Layer 2 of a small transformer language model trained on English Wikipedia (9 layers, counted from 0, width 128). Numbers have three digits each and are written without spaces.
In attention head 0, each number of a token's query is one row of weights dot the token's vector x. The head spreads its attention over the tokens so far by the softmax of query dot key.

Query weights of the head. A number n stands for (n - 500) times 0.0015.
q0: 532469428516566367630388533399454329508646514454571512380308542454477491407362512393649315600449387473283393518354626586562347243699507563233829694688551426591372478555750587677564485543543515347661384391697422251624518367373416439504656586364489578457490568607677543434581553340503455448556316612386475492658472601560405417583541436510524431563457500497352556623196594513311576450475
q1: 390605334496377760339511390266364378520544550697532598301353805222203356595366488516580362626671714560453699623188490690640563260485270786299420587530612596557553397259669604748785526500418619276792427676572595649536759515631495615185526207483308617376129554771565454364494549196559240293505241671511770648382592403341509528454290391368548478602330447718324778506602655339533750626389
q2: 567481206289412827348290253213153299421493529728319579270317787086107309771340411652414396550668500582426797743353512696668671217375431642201620832673640721743416411326666529447730415257405724241744336585661584699647661476622349910301687323384184663252285669646725418479513255362722318462281309665427704521614787382505466625748224259426461374809411378676411634467556545250676638834221
q3: 410616710465445397500529764635585507640623558419580444595450391692559648391600357428508521490314603453619293380614396232343298621485675417656505443395557252429399692731357546515349353297516294642402523359415382315346468296296601303468459768413684466548663336391446635489285449543351565544570583753447413486294347726556487588333636622588673521379472468417640386469376479577314508310590
q4: 516707911692546259636723826800955703750632597363695393661622260970672747291651459378604596421233620371612030194670357207158226771726722371911364164349464197240513793803159320545252449639564200929332642337271484277281323250241659020712293807577863337641744425286258734513370756687259648624743693452647247500234259740544524342228759778602695454210500516289569191500325414723213428080808
q5: 471656504421476451521482657484468410536602500597511478465525519513498534580332495421532617413438390334462527381506469465431557580527629503543684436602438410639402522595422580494414336350450420538594566554496521402504511430466500494457474536328452554426579427419525606500367440517515522538476521534408550452564524705513551421485512570527537507516583470483439427488486588471422526510479
q6: 509442535414546406461520696481422495554493481543500460469591515454435556567437576496580454466461493471492559442487558483588525494613538410485636515548459412667594405542531642676525461594504504523511550461586456569508535546390461550519456479569505520356522365444554512461471518442502442454464465491569564480633535488427521483426511572550436465536543363401437418474538525574561480565547
q7: 554438489402427456502556521401498439539374512615437472388578505569511435403606519387470590551580530582471507467423515479432538597616545536473443633477463470518545492477459546576405636487436485536433569504462586548424500600378572502475489493543523457553502439494573554443437687506613573620301493461402588666520428537463514431400517563440623544543529340447533539461496484528590426527551
q8: 536527587472704641605429576663595592408531570527496387581582352672541527535383405591458567349373194458479324511697296428516456678397409394470521557409353548575403564565532278423404485407482736578490578422379441302684320575539663455663552627581540388421656292321576489676535451743465629637556649587434410455544387346566660373519488458534446413422482340391393271528342511814262569437409
q9: 488473372287520338634357621405297305570567500546424470512302438287269598610510563515577422521482528443479544471500587399634509253590563379308707782545539351588405630484568441747507367348694311451571497438803500321539402417358357652639620688437463695393517466526734529510310397406516474434434368632322525425621695648627542444490406430617514542459627475422427415488259492622450485484549
q10: 459582621559443417573624640682536531569758575454523426503321421524355530400598592382657529474466590419447543466547663445440460227662464417470485593534577303337365592585598491644552434391537304517587599538588483252460428343395556395521414528397529427547480545450488555514302529551323431399362465817453556461465569683508454422416364490614682461471469479402487461524419495533234693352518
q11: 442599786603547286593730746772779722716621480429651406628582347793705682438629601390575585369307587456590238248627438314298311701786580367752463212387370292295587618685249375572337447722623354837389652436331517375378372407414599195637382645656815324681637424364325628455378750600344579608709594426685323470352367684514560329326698674613650467339505471360459247506408430680337469183722
q12: 420500338510416423506433477429450575363385465491437596608596467424488500490588438569399532579531522448485500524586462467498566483360604496557436472408535636554490460474394524385368545469380486510472470553515435556608456573687491522533474566500398593510532582520487533643450411423510514407592548436388569474379463472545546495498603464492479646371553642537560616534548518385432313533476
q13: 461564467466481464415560542475417608629474538525539582465368558480391483528482577444471536436449578534542555378430590472643504505688419536417484461537448519660625422519532710608564488567537377496437476640434485609573552574737495556498433401555473491540450432548540559498525500433473467435494452526533708519557619611402613383443526566632613527478447439456542604520489512392585533508450
q14: 671420500421622542555548480562474498486489468509521443457475390400461455440479487444528578429556418495615574520498513485495573395559468421556418614465533409563448538516630573578579446490469484510558649437476683449483448604349502557576449513510451498391555398570545439506590565509445540444338515556493669610553525523521597310508573526487409484523500389422483391388639510617617614547483
q15: 500502535570367500527438507570586536324497624451440493684560485552594500307606470523451425621582569542533402526471564568471578536401521571592424523468506509367574515473528479536389560488377525508461492417507411525507526476455444455504605587495497417440540560677543467423571549383510571472555517412493472490460448454521454595492545496483459549431511600609517608461601553518287389465579
q16: 448379633462417578611439581542518469443554502554447408432615500521610502577468519569488435404428498444476506523405622420475602595404628524470413539524433522350469492417465445460423645468431663525520576426572640466427509498408579464541523555437530409417568456525595481520552549453561589607394546386511368556486340605513437525507493493472595489515626457483454504560537465503507396500531
q17: 487401449476552445504455572452423425529442523517537513378551492415619537630579498517578458541360537535411478465606504492425480411517534481471463486406470429584500469507477528455498466477424504523548572414461515443552514568423421521537453612492439572414548444427462516450382672328535435500543457491456473477536296512583424532497340527496469548474637538405495383502522565389469470507513
q18: 426524545496551490448468484492451500632579416448505460355394486394484534677447536556517546358415418451527587531467421335548458457546526412461647500582537514549413504526474487383607433443625583532545471519500490472493514529532527524443442445524434546478577507404609542638446340596488373568386533639491477482477567627483511456594502504582653502509449427445378370587417444526588547504381
q19: 500520660511411531500413527549526493448507496526357474558560547579612508374487425538478461528508515502540426461551543506504476609570480521524433591507484523475488509486476581443483530403435463551513442470428518491574496547540523483566560545662462454498626516481578465444526555495472613520430584492460519554516391641462615498503534484625693512504481459490569533410533579513368566502418
q20: 473467592523419493380466435585502401503579498453481458562407448535574596471415431559472575483507525467527488463494482509522471534498472544564571380629376505466448776498551367324480523462498507482561462557565440528555456471611552387391587551438475529527473651586496564504490453628588454498504408618523500398620535732500527581512558476605519575486451614523457504412394561505409558467375
q21: 680597382479504535399474477496522509615606458386547399469481442490388492471488590437516608467587429533461513537531432514437554335504398432570539495557519445516527625473600381578547510553484494526470648518527457533409421590381408467484453593522484537459463532543454569466467617613562494478462454607492512566606601502451548446546477542465407437506488437469363389416477514655561546500452
q22: 662386613498523453571505515394574464508320442563596547476698510551544418462641483429478551573613453768508454648561359527503489361462551502542344529341612421410474401518569435566544460489456401520464610380508551511348370554367480478542542602596494610473512623466481537456319591407500522482516556470624528606455456443563373582529374425455414447461577656482589529478609453458529445563529
q23: 482522526530515443596424568471429570516537354321452489554555459495527538458422550578516357484505637527475472523644544493598544490465393432539566494488560450492571413450525460520639369510557423584536452408574287503573433564527276572425541591714529596500668452406433625462512498447484508519498542439538369420548658637506540579604505488586565422464424521509528482563498569340551607559387
q24: 488455513450494374437604565483396527607477421409552448460381487406480577552572493429492594475504521601498536531459500535538612446552417458522418511524376369555597587413556424603506534578591402536512652470495559567451468635451477586399401579565520600491528572538546535451487561434469466473492471576521621579613726611493512456474479528548490467435585469470345388482484553517487473546498
q25: 467576414517431609458535436385438427536575386399566464474472511514543502331388399482460621570748448562562592485477334352402523632451573524474604567488486299465505563555442491540490550400536362569436528539462362486553427522507520367399606534482423544585472459522502758453482477488481485438424517570378380506465574701489552454535624533563685562465346545471588517503370504523567571485431
q26: 353426591463389406486515523532459496519435492448431537583456549484614571449571455507415424559372647591591432555486547582598557628561440521472439484406414460502687408430537494591407569548524524476524455426473458618571569514448397569403556579566534454466527524641617480405603530340442441465560496466462502491527562487540493498489528567613465543441514507500514526504439552421437471502516
q27: 566545467488597503413529364402565397546286457555434500328554546463475444564520362470543573579597550627568488594433291533406343419496559532465615525503622524477423613574551373458544493551619485534493360525452541524523550404367567454514466471452476511570420601347420481587503446573575487532511476508500487625433553316539473547381497407424577552563441452477558507554383449562713578467454
q28: 491476418398555433410509487423392386558464460537463431329450537409383565610450555482522504495412498463479475409490448428493404419589512471430616493467547387612543477568442586547496504560613381564549435526469416478621604465431494532443361485471482582466398452457426551553393456458500455506483410580432535495528512515489533516346498470508531645547517386450540390550424548520635531524581
q29: 537431502421592437396530471479425494408311486493443409424614536472526497509554502502470515496406537643449484415555382506550458525433516452543409489476514442541434572465428576518475559554500357573567594528563595433465485597490468500539477524599526559482411408444365445371460644442535564526500412417564438562551398574538512628426547502462465663634650540455447420379627488582531477556555
q30: 568457547472530450440542510446547461500298528537500552424463615522530527623576500562484412550396545582495431538527370524502384324616604490471539487550561686545462585504536559361470593528488502533445465469485515596536506429546512429490472482463505606480462630434422402537415532518536352511595474574548542460446348332554466630425440514444452515540567581464475454516376473468474465470476
q31: 442382568504587447560558603463428506472419373423609532532544539518656596512600547569415435439391540646431516565521446536573539578511467445482444394485396435465559511408525507523571534536390439461533568466624510477529446606542358492456485483612498709512539488486376672324461495384510520473519459437544410445612525580564392622520482576485339524603556564478486493463530561321571448492500
q32: 609413531536377470485427502536570482350427588502422516587675481573581421310612434540460475667624537551571411474458544553498532550397538555582411529460557461362529511471467445508396565502367509526461527398565440518470519533401420496491620554524517436452508565600506428427521613419506555540538517359444472540464394454512465633446535500464475575523564585556590623411603561550405369502562
q33: 393433452419515435346614574568394603529485458443509578491438528480502543577652512447476622460389633573521511442526504494617462493478460475516320377436463457553568459456517642571496540563543406400563593545485649519447603585530452582465475495576525583470443476540486496454491555398423478367618498436523609481605512530458488431507540583601375544504492524475413502495537512363487510551455
q34: 404477654535564371500606633532415539483500385426475507414524498445581579645531463548681395446454569472451498604454535396596535564462477460472672450512401456565673329465519547571577516656471649512492548401577439534542604572484435581505509542711566523412635314388565521509549514466555345434571470482566482414707545410380487589543512518671341292455374384404261471656467592429528516519547
q35: 437490411502442552546528449520544511549646507502470488498541466465383382405586564536531500495547409407507533514505663520410514422522490490480402556422502481447517405497491510507466480454507647510507558556482602450493548475417527508601578410529544458547553485560521555547504438483428494579389583598415484535382512530513458357626502527512503433562484539559561542502527433444585538484502
q36: 339533307473377468350421476439444520595562451304523462567383517423533604541475492561345525512486610553524462479527469533477438510486426494463540388521496396434487710458486475497493578446583405465472509511508404508457507452474403421340551541394430554555414631617435656471510422555424450428612394640395380404461580558574447511515557528546520662401478653567490484508298518466349476456367
q37: 554393570508528609498554537575528355409420532567579518579567431598486571423352440431483442392609408550575443543518561541439538455386456511494467462535515475338447494489689506549468379600541543406498621477562642455461525403426546483555546507481515488531436587600592453494616578525550557496486491397535386433616539475521391433490483476436278429471606470483492604429598513555466537483599
q38: 485528475467486585451541469619504490453601541520540443535431456513458478477462555492515592372473385401470548366417513470498490547531548515513432485551438549548395616531477641438404494430396466405552559653509651415485496470608625451507484425360416496512441526629496468477524504564488529469476465565510552419480411643500536414488554513469496544607570526509488465398570517584454540477476
q39: 566504617467394536619414471482547402527453532524487512587597519558560548493305420608522366606565507470552470445523496453504532493519628534474751567590498517435491455530514418518424483483391615524449383463508389589558469433456473440472657562498558425451550442441622416463548628453592432574513479457517359409521455519511520558522495515510487429517480505489479506451418509580532416463496
q40: 500517445580560548380472422564505453493611456380500363527477447434424546463474500383487493409666477493522474666436477574407555468384432467556535524567509365450430741454596371526520534587579493545496566425600500430438408514401491446518485504488459555552483704559472518526527372711490516537357422583438490568577624505512451465484510429487472627409489508448443436450521559646395536496458
q41: 567456425453478508577429538557526371503765572618547489526589424475494468464416551512555536478496421316445542395496661509452516490509450524542474561540360479506505446514528423544469458404415469438590567523555450504509507502449511513584536557430537390468553467562505550542462514489556632478432506527436542485579419601500554471590450544541443421452535453481502515467549519500504530516493
q42: 376485409527585453382605516480408512584476407498587563459416513470483524643472569577512506401375524506494558505485444484529476447505489472463579382517495515578505496537516610516548471552583496505525515589564539508463560493518495502447460417553487626470414453462432571519481371483452364457546444574531527436519629500502418484486502543576392563528525541453442527561470476424593467491495
q43: 582470485474392538368502478506489504477468627523547491369395490584430481521634441327436707477511514525463502393346380440495496549520587552509431449520444529550478615491462566419483583560470446490450591575446519465394466570642628469502433535426412472533423556545560547487362613469582556508522455526548632645527349668455551559422531518581556500478543556452421529495524588546389442509571
q44: 424631395594508419380538502405452514453586445408415461449562579531424498404530505469555486542580599462487565459453455437470453649489544526447740486508555399597576509571414612557518585585559498590409461592498315445549616509516456459467525466632470584567506390473419637486320385533492484448475463550440549510474388590384543682376523521677511623486400513455476565525438604492498573508544
q45: 528511473518502426414482527510447529585474493483470521392450533361446504634580537451519542479373585541428520500463527636510458496617430500529496445522399487594586617469509343462579547563514513514529448471507496555430496537450480532479355500471489505504522532458493532545430437541489439527472376533522648606537560465474564537459382564547557523524504433499474418574460527483521453525469
q46: 540574437431469425447422608397387474610497494453467520529568557537460577488366462491504461554551595512515496374559473460548541586547550506495809518561559397610616451587513586626513453531496435552377479458511282602471515531424397484469525593620463515395525367418539529401362629438581476472531467527516503503621530616437625561496520543639498545440456480411416483466435590545472491539563
q47: 376571429550504535329569393570507502534535500404369385389382521403438484414532411409413648409558537584602492599450438469385462571443417497488400418425533366471432581479513466492533621472610484536543504504451574426500537474438542496472504518533432479587498539618564626535597342577391480438393500568401472624473614535484509318518550526555678600486359442535500496580486487503532580485470
q48: 588529509463525543448518464485513483548453451615513560523601515473524425532488437563537585634602505572554537475594333462463397408540644546534598541477523502561468513636466574401607489379401560483434436512366440534460542470490586405487644565518389498486530444437514542517468487531496390402601500580483604463401415502552560561592526595568502496562381640461619475526444497510580586493419
q49: 502577454559619569500494492491472509422343458526506490367498532532435508504567419419490445557481597570480475566611475504404457558376498456446348515430533496611406617420439520482506454478551392582406469449481437417500431537550556522557362495549463541624451457384363459428496604518557559577525512375515484595465498412540491500378453470359616644526556446472543532611562528478461379536554
q50: 635465587483519474601351477561563352562561504567496473578600484506526470517364511555450498481471496526524455451543559569423483407516472518526552527515553534348393458545538290519504372467483540514580420457533471526509425407352479532571547591407557464454545526464469534539529496522590548545395503500565374513564470516492472428569437460509511415498475411553555414456489456507609562493485
q51: 396536543571639602512454561511496516539478422527588485456502488490524491554344461479614456345477414470506525548473543470363548571457519459490585424587476458579398520536518483511571456531528595469470517529531620410459492532456558439553417410415422529461559459405478502466548417497500433534474525476507429514464554450511431421532464473473416468481530486416442528561575465536569457505519
q52: 506512457516570429379533532500402569581416412419469478385441500422432514504573489457502548450558564612520531522458448528566476462594468447499485444500554412574517554438487504561595496604622362582469486551488458553537491567502476533442396451672481565575416547480464500474470498532449498465490397523492678615551614512449555457365485495560512608473511496453412473537490556538523569526458
q53: 423476395385524398391615538413355484594519442538549526376440531387405542646572556502500543519344577477463548383498460498579438440599472474423560437447452406644641432503425579575465486614667410534522519594478437525539603498522498605415402498483512588478330430474393601473398488410476410409579400556437578434549532516482522498455485532553444561530575515519461457558427482365621527521502
q54: 331515402534548488434548482459435428506544359445442460434477532475476528512535498546523431495498554456463467446483493446455469595457483507420598510505467476532537520432420439495441575606620477570512429531600461483585584462474513553442492454461587498592452504440410518511500398545511519570437502446384445434505591461492372559414567468486498654522493402546465560530411447474568471494532
q55: 521471458461511486479472535440454656514439452458487572396502527563455454627654502386585542644531525535488505443545502475520539598427502523535412549436467443602537482453437532552492525571496448530390621432495511498374535679512529568607404548562482514534479444399514408417421647405535543614598579441454641652524475526467551539447526491426514603494572477482421474518552532542437348558560
q56: 431482327405529498370467464483426479484596426460412409475462535430498562610378498603469533521485562437432515315562422409489463600391555505446633438546502443484385536522385520492387519482542403477611448574573440429502531517506519504444504469354452502560398404481406569491557585537522517490510379481385351412522491635528552512425612536510556708568462486495435440484389510538547430467477
q57: 637397541452438528555504439537594428407422532681437562593652471572585370414506449527513506578640448494473481477529535569475545519432554544545413609397531542421397423508494515522443488469356575423492555482473504529468463515415555462567602557452555416494502427505543487500548626491572559493527539427449449544445394454500503564512511511438493428554537515537590564402598487495508465510558
q58: 514566435470533430376635423423419507670468455472546528379427512506399569487483498464500634492528543540472535458506402500526462465623414487466548445525518419615584508523516523568556439614680345551455528633465454560480535542524463538403452452615498582564388437464446565470401519545507469498528479607545592498536615584463598482480514546563464526492448454428403451502430520526578628540482
q59: 510707601607526610540498491481515521482440443602561544370396542616544531480448296448547627567589524535529522572500388523361441686516493572508569550515440498536515579532472399400532488467542554536425365403383477500541527495582684448578470467445509412651538409321527465422547436637581525572453567490495593562471576398428521503479460502498697436447351340491533594679437542480554545494493
q60: 389502557527535502362598464490516571569404434473436458396478539508425453568577551493518509402494545554517506534410544492580456573524482480487482519529537581505551483440508539588510670652659624559422536540521642527400543582436613526444473309580555430588374496483508479491577524577491449579442449463599481544492568405450442458431538507440506587577487440463362529477555345588633470506564
q61: 589488587466567549598535506536534577407440495560541544599646521592522435465516554602545461543549462522436543464559451449588518528446599487523496518427531572494482431545524638557522450474326581476379577450503471520461464506483510527557617508624513507432536274471522418480506609531557520461512520377554515448505367482490500552587498564489445480613515519505525504465629453511514489507557
q62: 336402561399496533315593525565424488463478454471507472459416502432571598498433430445420597326396553619559443581396442421549547551453483454482372432523419461505492552459542613597449635589580364431561621530472657422482546536540530526385416506466484489448368535679548458423628571433454488385560424460509456479599462474522504403381591511498435555430543436443370498443511475581443514482482
q63: 537525373484467431604515630409430574485491558528599618559662533605473525451537579419546414610428609505439525422576521545549533582466558508483650439469494451589587280502429594584423432528429495487389523480525327571423446583526411585551542512562530610383511300403445498379314648362599556535640502400563546440575433577467498623517428530502348523456564562481504603453549577423447373546590

Each question shows a short text with each token's key, already scaled and adjusted for position as the last token sees it. A number n stands for (n - 500) times 0.00063.

Then comes the last token's vector x. A number n stands for (n - 500) times 0.018.

0 "all": 394567232727779511513522569730701585382438508521554521504417460540488505513574467472462439436529509433567530491581490602545485526503492478546492498517500594429423467532554541430517489547447568
1 "ed": 289408242745776479521452454701668620384478527494490511529560555414471464424528542519493475522456486442561516450445551556470522495487552469499501591443485523464480483414440526484568518526500442
2 " A": 576358283761792539534415373625692598327406536546476518463464514533463524456427500450506484424465537497508531493557528518479608502441468491511459483417560501419523478453525573474391457518479514
3 "p": 626364327727760540539462428626640587367404613534526542500556591550475528544427561370504563468495534532466513521503597507497593463492381513479471485384536451425480423439510552453324454516568434
4 "oc": 696339378719754496479461540584643558358360552547551519456597559474512525496459594404483587444518525566423521569495541446495577450451378472427568462454617400402495496449521547433440474476594410
5 "al": 515240215693783460454479688480537599394492492543506444428465505502473495386556516448437445456515504466496540513616524526492534505481484376461514475451531477380464495387493560462505495547522503
6 "y": 331221235719788569518497616410550618352415466489506498490455470465529510495494481541504482455486525461493472473562489581431502497466440457530421485483526516429519519525553593485511487518477552
7 "p": 272301227696753467504481432420497615392486544528528500467567529473490521474461602458521559493474526565481458499558517526418547453502390435483498481425541389430508452419512573481396484510635446
x: 480517458649496498481471576518516497505525521442483487460461433621511502506560488484473536520539492413495426476526504492475455486494521456621537485444537445524527524461430548493439453427511498608463383475449434557552519424515474490462413504514649446525462528480551553494459457505552551548454540549456535463476512508510495508467515494559532510479574479407685540409435572479519497229501
Which token does the last token look at most? 6 "y"

0 "uc": 350533377665701505487471574620649538351384561530521509457493502528461463483472514404470539443504518532475563524490582476476566512481449475469492507464518491413506478516528551488443504559515473
1 "ers": 389479295668732496497472409702630587446455488500483564483508483474523499463505495506517503559522495456505470492490488548483495495491513467552428517534511518478502497505484469499532434511441554
2 " h": 555444332651731478494461422640633633431479503528523573536564563499550528537455557469472489527526509517515494526494496540480507463517427521511492526424541490474445394464430493458435459465517480
3 "ad": 627338292688720502529518450635622611386493511517542550501533493478472505511472537495500491486487519499554493462482487543474519479514484525531477517502506525474487488529483538473523498493494509
4 " d": 510388350629675451428411567572584590471471516548479534513533525495575522476474541527434394477495502532506538530551437501507513460469424499453574528436573505465391393401382486434491431438523440
5 "if": 497298347653665445458475632452535553438493521572518470500550542479536506472494559476438423459430540513513535495521475511460553433523440488471550554420530431428435425448404549431510454486515442
6 "f": 353281312665688475501471527443505570433482532538524490509482497526542540505540498466448426427465516494505522491549464541480563475477415449498495525445544491430440449474471548444467440504489505
7 "ic": 359329349641686471445494402332501536431444497559503456448482507512525474456518508495437430463463535477470543512557486515475562478487417451447511525467542473398454494462472578440531481507487461
x: 408544483536502483460463469549546509500530423529502475498494482480557527490499498523510515495507587483613415418456438470482458602528587481589489472484535444465350511483404494546439518497536488570487462469414488424555455523478582440522574462537575401500509488527538472439487572469476506602579604484498470529497457522519514502461524454590551604471580527500519558458486533562416432218512
Which token does the last token look at most, and with what share of its attention? 3 "ad", with about 30%

0 "os": 350486313759799485453519578780737573312465512495557532461535488391463402394437557580527545552540511539464518468504566507423474513472446474396544507490522496418481493421481574444494565519586414
1 "ed": 267408224765793446499459456730672620351493524482510499542536521393492501431545535588486474546485480471583476438474489559441449507454486459472525608489489545461458475420452548460615538529547429
2 " G": 563317323761800463453377397682699602396477516581461486515552655506485503465471532536449389516436536485486487544538508554538550453504447526472536588387553473449382398365428516412466411427516395
3 "op": 598337319762758496507490404694638575331392513579567503480517586504460506556415603432468480469451549517534470523586497597459573431459282483472463455403586436350454475483539603396443490472589461
4 "al": 686224203704783444444469569572568582402498482554495428419469512483481480326570505480432433455513515448499533500641524544488533503485516359464517494443536480372427474346483579443504485558513503
5 "d": 510240224716791462501485732533528633359465518536548528450534500424491504422449587510464480460557527528545491457600471566420552495422375454438500494463582520403424472383472607388501500510580457
6 "as": 357215218746811450423532677498581621345433454563541512436551487428512517442493586575473491445510569484481519498529427569445505436468444486495545486522588473422445505496487580432576508461480505
7 "'": 268273166753854488423511455414561680418496456558536451495504463453493513487499520484457412515451531502440534575490486476497408490521497502466552468516404501493443481535469491450487525463504475
x: 459536484473514434507574432562541502559502619467421383572525475547455513426482538396511521479453475400545522494407543486501502563424499425573591519522455497581562490481437556578472553560466478580508480527481464516408507475390441495496437550492626491536594474412490547565532434519427480487471516536488544517500516492482479455494560536541547457538442352550528429510601431497526508280506
Which token does the last token look at most? 7 "'"

0 "8": 344592368750753476518541547703704529324385467536531503444506494519477524504523575568577539494485535443504434553512420558536538446466471509567502450527596433490556578514578536492533501443494500
1 "\n": 461459296771797556548464478725711638341476542472487525530535481480509582471546533479513493444539484507545518504534479533477507509421510430564507516472533535471496488453508485504482452516505529
2 "-": 508325247757836535516480375647659679388505530459440501507503516489487488487499510535554506506478479520469493499490515479484518507496501502502508529481511474520557491466508497535498471474507485
3 " A": 635343318752775562539445495573668599333396545537503512474465526553447544517412493398486501411483532496494544499524549498504599501443432528489451446440549512428524500494538565462394478518465512
4 "p": 622341340710744549538460556569614584382409612527529540507557591549476542548428553357500564461505529528455517522495598499499585466485379516474471475391537455426478423440510544450326452516556440
5 "oc": 569329371707744499481463676526626562367366550545549519460594558475512524499460588407483583447518524563425518565494541449496572451454382473431564464455612405406493493451519545435442474477590415
6 "al": 357270227680771461454480608402509599402491493541506445430467504502474494391552515450439448458515503467494539513611524523493532504482483381460515474454531477385465495391493557463505497545522501
7 "y": 316275246706775566518498422334523617361421467489508494489457469466525512493493481535503486454487524463492473473561490575434501497465441456526426480486526514431519522522553591485510490520480549
x: 502504502672545471490551512537479482510541564441539393563432466492543492550550548486528526533540497531490486425516550473494447494562524469471523455522478492587461516499435539504490521483411491563458460439469451519497551463524519425496451508483480433522558542507431555502485520508478538448482548500450544455437498482491504479446481519573601524425529551479512436565502491539482545106545
Which token does the last token look at most? 2 "-"

0 "n": 265468189812864452533519482928708598342447503499509543532473432476566501476501508524451445566492494480525503466527462571450462526471455461536420550514475549449437476493433530457511524539476548
1 "if": 349313211761788385461490264842656552357460529599493452440525489500550457438496556473395432482416564526527525449573483524415579442518396425449512570432533413385413419428381625432521484552547438
2 "ic": 545265222699778417381492220744597530378427482603482400351451549506490427415542509516359391437465549470499525493672495533476597478493367387388524508496566482357404516421479659417640484505524441
3 "ant": 706339111742819509520535396750607630358511500522543473456395505562442549534603461439440410394506495430608481448630466638529566522497473391591400437502535565417477524560601554513567466517451645
4 " to": 699242127791897509445480595633703738404547422551509491449569557438502525437520543428439508438513556538463518505499529514377532453563508454487495519447494423444509459482503570489472454511514545
5 "p": 581263212734799475493475763617584630372472547584551532456635583459474502482469671427495545462433558569484464527541542569390594399526350416490523519361565370375474406408494608447396453479682402
6 "ic": 272209265726811469375445640358545573366457459600512436390505548451473531420499614446426390389468532527458519590616462494437591461438326399391570435463604420323492542396518595399576448415570437
7 "s": 286188128764892493402401392399511709454459428554454519457499580413563542456552535487475421497571515497475457568555441519478533489478493440494482499483556455448508488390458456460546337449458559
x: 504507514524511503480589492509493495537512389545606453478488430485514486527543429513541501550543522493556541476446511502537452458517524446502480508485480495523483499527492456515464512516501470562451520513495474516555474514577602435404532504496580479544613546503492481474517532461497471498514550480538562514481498558485602489392533533519593549535548453475513518531462435519505481079500
Which token does the last token look at most, and with what share of its attention? 4 " to", with about 50%

0 " C": 336491417751733535492468465731700537410446518575495481488539580542438524507518490401459467427456543477462519533499557487574580467509506474502498470462506490462460510487526522460455444474496480
1 "ong": 378488363720738504519504436644651593345390521526557540485514492470486484530421543448469533470522552516521509473513524538431516486446339496451441481460517531421490481524518598419449554517563471
2 "r": 466394406640719433498486399641622557423455555526507530455629546473538505369438605486503583576534518518436518526476523470458514442472463510452566551443618426444439401354411544433441506520536399
3 "ess": 626393257674728478447499438696601620461503451558520518476497468450527524460521515499454392472490524468565509475541407569484510465493507458533484485514535511450433480513465495439598423484420581
4 " C": 585267317734744525475437636538644572427440506573474493485528559524458500455519485453476446442441536472455518542521544497555577472510528461516504500448519494452460488455513516467450424467492481
5 "om": 477304331719738538556491577450602574355421541496568547523488434484396464419460489446511519513474477481525536460445589519453513526459485469485452501485477587371517518521570550443459560575517491
6 "m": 418248321743761545497477545402606576401394520511501551502502480536464492424500445481493510533477495432438491521480565522523478491502482480517451510529494574429447484515541530453473483525484500
7 "it": 339299388667680438427562456402565524403397496572550467474555480515560515530448549496394510519463570498454522500462467498485457425482351512416540484510543456429373474558456593404547580512515417
x: 470518496555461472497508457597565481582550560542527468484553427536428573455476551444500521464515506550571432436481526490402414605526525554578554433476522449405534514557492486458492461554538538541572587504480414565450544419477588471536568496498623500512507456501531513497499504547586562585515478463491465523568499470513492516552542445579459555481565559496460473419465532570485513198504
Which token does the last token look at most, and with what share of its attention? 4 " C", with about 40%

0 "ver": 345443295707738521476550554766693580390528468501531473515486421430477433400542471540471405512445501481513553455465501548445440521496582473523508583493427533453461490552496531469598546567424532
1 " re": 436367280703733490505509415661663563383483620547486517483588514494437398400478525457482488527426525517485550453509630506453515460523488434479535581433452493406416389431434559467461480591582404
2 "j": 484370322753786518523427405645622558372338584503543573500514495503514532445463527470533574492583499514464489524507534497469560495425410503466478508457585496421493456391525544412368422520553464
3 "ect": 639367261718760455443515393714588602406460437541537486499502457467542574500514524546430427456497529454541499470539378581463470448456426463499498454543556504445413517531476540426605494472442535
4 "ed": 728284222725767480520460522561579629391488522494518479529540541407478477428535542520488474507462489442562505442475537558470518499473520450484502569449499523461477498415455536470573529525519443
5 " the": 547327177731821485516486655569617707391521509525492514468522513473497482524485564498514510519512514561522466518504494493478510503499481509497509529490487479525534482495497501500486491487575489
6 " of": 370210221707805479462512571395578653406539470533478458484479546533507479474569488486449461498498522486467516523505524535485499503559527472518501547435483469457468446475499530519488504518485523
7 "f": 385250310693763494499498391286519578405453581503549487574482509570550489526600467467440442494484489477470543511472539530494521505511411447476512596396500522402408411456463522457446480540518429
x: 428501462516539508420497506562551465493484496552467492474504452504467532519467523458521502465449615477521379471543478587480457570507503340622462463501490484548411531513472530454461452522600504510518497474396445441530477484468552427477549482469602446464444441503525436494540561510437523580562606475490437499538510457495537506440446504529506552516578447457578461490492492521446525183460
Which token does the last token look at most, and with what share of its attention? 5 " the", with about 60%

0 " St": 374468372719718451488464455731685554446472516580494471506542576509540516511495513468438438485468549465483532495500496501561539453498478521472531531441518465490395440449397507423467455488455457
1 "or": 404363323699740507534471461691666556389385552515482561481518453486522446413493479522510533551462494514498521479494553480480508506488537477507500598476487511418492458504486551480484486586485480
2 "y": 564294343672718547474501398706626567396413474503465517511446482506572480534500441533459427494458510448466504492534502558465491498497428501509421518493497547429452479559501552485541470506413542
3 ":": 595314297713782486476441504578636652405473493469504515585494514480522487507490519497500481537505447515494532547443519459485487538509485533467531537449493504490516474458464423504475513484497450
4 " A": 568339308714746542523450609517634598357407523538496503468463518541455515499422494428486496435477530495491534505533544503496584506453445517488456456445541506435519504487534559471411493517474507
5 "p": 512346344683718538532472622519589581395418595528527530501548578547477529545436548376497558469502528525463513519498587501502574469490392513475474475406530459437479437452511542457350467517553445
6 "oc": 401350377680716497482469637477599560384380544539543516462581550481511519500465578419485576453515521556433518559495536454498564457459395478437558467462599415418495497458518541444449480480579423
7 "al": 352333259656741465459481445355484593417492493537504453437471506503479495404546513457445454464514503472494533512599521520494530504485485395465512478460528480399468494403493551467504495539519501
x: 468508498626429450576501545465544485521477401525515503513500483518508489427522490524541460495520512501528472450483489492520472521530505460539506508500472471451522444463406483526420564481515407586483411506553475448498391491550537416479532466575568385456509525408454528523417562411490541530507549475558464515512485557532473476450494528525584540468594517488546576515422463513464455148539
Which two tokens does the last token look at most, in order? 3 ":", 7 "al"